Layer 4 of a small transformer language model trained on English Wikipedia (8 layers, counted from 0, width 96).
A neuron's activation on a vector x is GELU(weights . x + bias), where the dot is the dot product.

Input weights of the MLP neurons that the questions are about. A number n stands for (n - 500) times 0.0026.
n198 (bias -0.084): 536 495 460 383 677 224 570 525 392 626 182 618 337 574 500 485 672 734 923 524 112 621 693 787 398 436 195 314 719 537 308 442 270 344 597 581 685 268 345 554 356 462 690 736 524 678 311 772 426 562 509 599 678 401 692 463 556 578 515 461 649 211 599 370 552 444 591 397 324 201 526 417 370 565 306 338 568 202 279 457 510 581 592 471 746 428 616 188 345 421 677 604 570 442 293 361
n244 (bias -0.103): 897 463 842 399 685 405 317 400 770 490 158 396 536 664 383 400 467 666 796 485 392 25 495 515 406 691 457 265 803 687 392 407 462 430 287 554 329 595 583 459 130 373 714 687 337 511 536 862 436 448 464 416 478 470 474 593 694 427 511 568 480 76 540 266 287 490 559 511 397 345 390 589 397 764 651 489 689 466 787 260 473 353 402 593 718 418 625 352 656 623 941 444 384 516 133 351
n335 (bias -0.232): 386 489 373 460 367 525 583 347 702 360 283 909 585 611 571 538 908 261 384 103 694 532 686 484 684 500 694 474 604 576 213 601 91 673 388 327 710 626 468 319 351 375 379 35 700 253 296 617 434 662 463 651 384 610 140 267 514 673 561 533 521 296 495 737 552 329 460 603 464 472 749 398 154 378 527 225 522 807 432 695 561 489 231 473 489 489 717 676 385 649 592 223 886 548 633 701
n341 (bias -0.222): 208 437 286 740 377 412 384 220 700 483 384 405 567 555 558 528 828 462 301 395 404 184 394 672 585 749 500 592 542 569 238 528 530 415 528 160 566 821 562 614 383 512 803 489 443 362 646 722 540 433 703 864 755 346 631 325 545 839 494 950 424 414 631 759 247 712 553 420 307 500 43 698 165 500 477 376 432 717 190 401 453 689 580 327 489 889 727 767 533 460 241 686 533 79 377 161
n342 (bias -0.068): 728 465 651 703 428 679 571 827 460 564 408 490 568 346 740 86 830 590 337 308 496 608 295 659 294 367 586 561 426 117 268 505 670 400 500 251 547 386 714 588 761 511 462 549 426 311 568 434 455 424 605 279 590 333 322 574 465 458 556 653 542 346 604 533 181 128 578 505 726 495 711 708 485 515 427 265 283 242 681 658 860 510 366 296 451 370 340 423 599 620 469 453 723 602 505 726
n359 (bias -0.070): 413 439 575 597 450 655 486 491 565 518 556 298 699 629 589 551 548 773 522 257 488 495 725 324 523 153 505 220 820 617 590 418 461 561 514 500 432 616 459 741 275 652 732 423 118 537 418 547 677 437 317 830 638 313 338 375 476 186 230 722 561 559 540 478 576 513 731 555 460 758 327 232 568 349 742 357 785 505 398 567 438 615 181 509 455 415 440 519 694 406 622 518 478 423 563 577
n383 (bias -0.077): 319 166 479 452 183 491 217 668 175 645 626 298 387 163 696 364 634 430 480 520 356 371 744 653 334 621 532 480 567 578 301 438 467 905 325 763 309 511 397 581 725 466 712 767 453 716 371 596 384 561 374 244 840 576 610 276 427 395 795 667 634 595 445 752 752 470 442 422 375 394 549 549 162 463 526 441 437 557 588 586 715 478 568 361 732 953 421 271 415 691 594 535 480 382 157 388

Each question shows a token from some text and the vector x that enters the MLP there. A number n stands for (n - 500) times 0.0061.

" this": 502 440 375 461 400 368 552 556 572 886 534 303 406 521 493 441 455 491 478 423 502 653 469 535 514 444 508 568 506 481 566 351 715 506 617 364 515 674 212 647 274 461 471 544 422 298 526 590 579 419 562 672 613 409 470 443 498 541 602 446 484 488 597 316 509 631 415 438 412 568 553 326 615 515 402 399 443 526 450 299 568 439 590 683 324 384 440 410 588 750 579 369 565 681 612 693
Which neuron lights up most? n359

" institute": 429 516 589 492 375 283 501 552 562 803 610 336 472 382 389 502 582 521 597 387 498 602 491 458 493 488 520 681 444 542 653 581 500 572 432 560 431 636 230 537 422 357 286 686 533 518 501 618 592 521 518 622 594 197 434 676 588 600 458 503 418 465 668 277 432 427 378 431 238 574 463 402 410 488 682 672 441 469 460 384 350 508 653 498 189 536 485 512 553 675 598 283 556 499 567 548
Which three neurons fire most, strongest first? n244, n359, n341

" further": 503 544 423 463 416 316 474 490 622 834 602 392 553 456 486 534 452 535 540 462 540 529 402 513 575 442 548 641 612 341 591 390 592 620 505 462 567 507 159 403 430 359 339 331 435 418 526 673 478 479 592 642 452 460 340 551 587 461 570 373 476 480 483 236 474 684 417 363 449 514 752 501 724 479 572 422 398 398 568 352 496 446 715 595 296 535 586 428 343 769 563 268 698 622 521 598
Which neuron lights up most? n335

"mill": 516 461 553 440 398 461 508 412 626 808 584 221 385 340 470 376 607 459 548 396 403 620 514 508 450 362 284 653 359 309 516 573 683 518 509 724 422 492 244 455 525 236 391 464 657 509 429 593 543 426 436 557 555 332 400 608 706 623 571 585 395 436 568 552 546 475 359 594 479 522 480 294 640 456 593 624 416 715 449 438 425 511 699 425 381 673 479 415 546 651 786 291 535 600 478 660
Which neuron fires most, and how strongly? n383, at about 3.8

" minister": 453 447 632 563 304 474 480 535 670 792 532 310 476 396 506 330 599 621 496 423 508 697 538 457 498 540 455 627 486 612 659 609 561 648 563 520 445 522 212 527 305 500 330 529 529 534 664 552 444 653 508 732 647 318 380 623 469 668 388 371 365 512 624 329 504 521 388 379 290 672 550 295 582 547 623 570 482 535 396 304 366 507 618 440 284 419 379 482 375 711 625 278 550 519 469 512
Which neuron lights up most? n359

" was": 355 476 509 504 380 495 342 448 515 854 563 686 394 513 362 490 492 583 590 371 341 566 473 507 485 492 349 603 610 586 579 653 494 516 417 382 543 554 217 516 489 450 305 591 610 577 650 450 540 407 685 726 510 401 633 521 556 514 534 373 500 507 609 306 509 460 456 406 451 583 199 347 530 478 504 564 533 307 529 336 387 548 645 626 390 619 497 262 412 736 670 367 604 592 602 500
Which neuron lights up most? n198

" length": 504 418 450 382 338 495 408 473 716 800 722 408 276 529 479 371 556 425 477 342 603 457 547 525 594 383 509 657 552 369 563 548 610 679 460 476 465 584 330 448 537 513 508 380 446 286 436 526 448 425 394 586 481 391 371 561 654 629 487 300 430 421 593 395 445 404 384 444 481 397 510 583 711 416 570 462 334 407 330 462 672 396 776 549 491 696 546 372 684 587 605 347 641 733 490 655
Which three neurons fire most, strongest first? n342, n335, n383

"ew": 510 410 489 395 594 407 543 408 630 829 507 336 577 411 676 501 573 479 479 557 510 646 633 464 466 507 383 524 355 538 531 500 631 421 714 474 417 442 160 685 379 480 413 281 503 553 572 507 636 588 666 396 556 387 294 493 543 593 415 343 319 597 495 350 464 652 237 394 370 492 345 495 413 449 676 519 524 635 427 404 491 462 698 449 328 494 535 546 575 595 772 344 626 602 619 505
Which neuron lights up most? n359

" German": 407 295 634 606 361 283 484 600 672 767 692 344 477 391 407 291 570 431 568 487 514 685 382 654 504 480 411 720 450 494 502 456 700 674 509 418 426 498 272 500 492 442 327 350 633 447 416 479 525 560 393 660 403 284 527 474 524 576 701 574 344 425 584 371 616 711 426 492 633 546 641 350 438 677 469 569 430 500 407 389 460 519 598 592 384 439 451 297 298 692 538 341 567 639 657 511
Which two neurons fire most, strongest first? n383, n342

" of": 266 404 419 470 457 328 575 515 663 788 648 599 585 394 341 573 594 378 424 385 363 582 474 490 416 391 431 814 690 466 563 588 535 612 387 505 410 549 406 536 577 353 420 427 533 422 515 620 445 535 564 529 590 448 449 364 590 630 653 369 474 479 430 344 382 595 151 264 462 509 536 438 769 572 611 543 515 616 389 351 501 403 481 627 303 557 595 340 547 651 507 363 731 601 559 622
Which neuron lights up most? n335

"Site": 411 500 703 523 445 383 394 471 599 820 565 473 529 325 321 533 536 602 482 438 583 617 508 543 480 553 481 653 650 454 591 593 490 656 540 438 444 597 206 675 490 530 360 442 475 513 442 605 577 569 429 644 381 275 325 610 614 559 473 374 345 502 509 379 503 503 251 438 437 476 576 427 528 531 586 616 303 534 540 516 520 368 681 385 255 610 430 494 533 634 542 146 649 506 479 621
Which neuron lights up most? n335

" out": 370 461 467 446 527 452 465 490 590 849 500 430 523 489 582 617 468 526 514 434 394 667 444 419 458 347 554 574 650 370 525 625 732 487 606 577 493 502 237 523 373 539 496 560 401 436 678 576 516 516 666 688 540 416 591 530 372 562 460 377 345 446 490 304 416 488 275 355 373 480 614 465 639 407 603 517 455 461 626 322 423 518 838 547 334 535 556 463 625 649 614 147 433 582 521 487
Which three neurons fire most, strongest first? n198, n244, n359

"NP": 380 504 668 509 512 327 435 648 568 688 482 317 544 300 311 441 506 428 416 445 494 798 449 617 535 627 564 675 436 491 575 449 375 612 421 509 447 433 104 676 526 436 378 459 364 476 532 481 509 532 632 649 482 370 654 648 622 452 536 472 349 413 612 317 592 442 248 446 555 580 447 560 518 557 736 609 571 541 535 291 646 308 741 462 224 583 528 406 508 663 628 272 538 493 487 496
Which neuron lights up most? n383

" and": 416 474 533 519 335 431 471 494 694 893 625 505 462 613 451 418 627 496 516 496 320 408 365 508 463 395 486 557 477 456 593 547 317 506 408 447 456 551 182 511 564 506 355 437 532 393 734 547 563 501 512 574 632 470 514 569 542 438 571 524 396 463 450 366 523 636 554 335 479 654 631 535 698 425 567 538 637 458 420 330 220 527 482 715 348 504 385 378 475 466 736 330 558 500 561 623
Which two neurons fire most, strongest first? n359, n244

"ri": 408 551 418 510 352 408 477 668 626 693 617 556 481 365 408 336 434 451 403 512 501 603 435 462 634 483 554 698 467 519 488 560 393 625 581 611 471 424 216 654 553 392 587 313 517 687 582 506 284 600 552 553 535 413 526 604 513 492 602 472 382 397 522 147 577 546 255 484 562 600 437 510 589 398 547 544 391 849 419 316 569 280 695 487 330 685 424 250 444 680 728 255 574 674 572 403
Which neuron lights up most? n383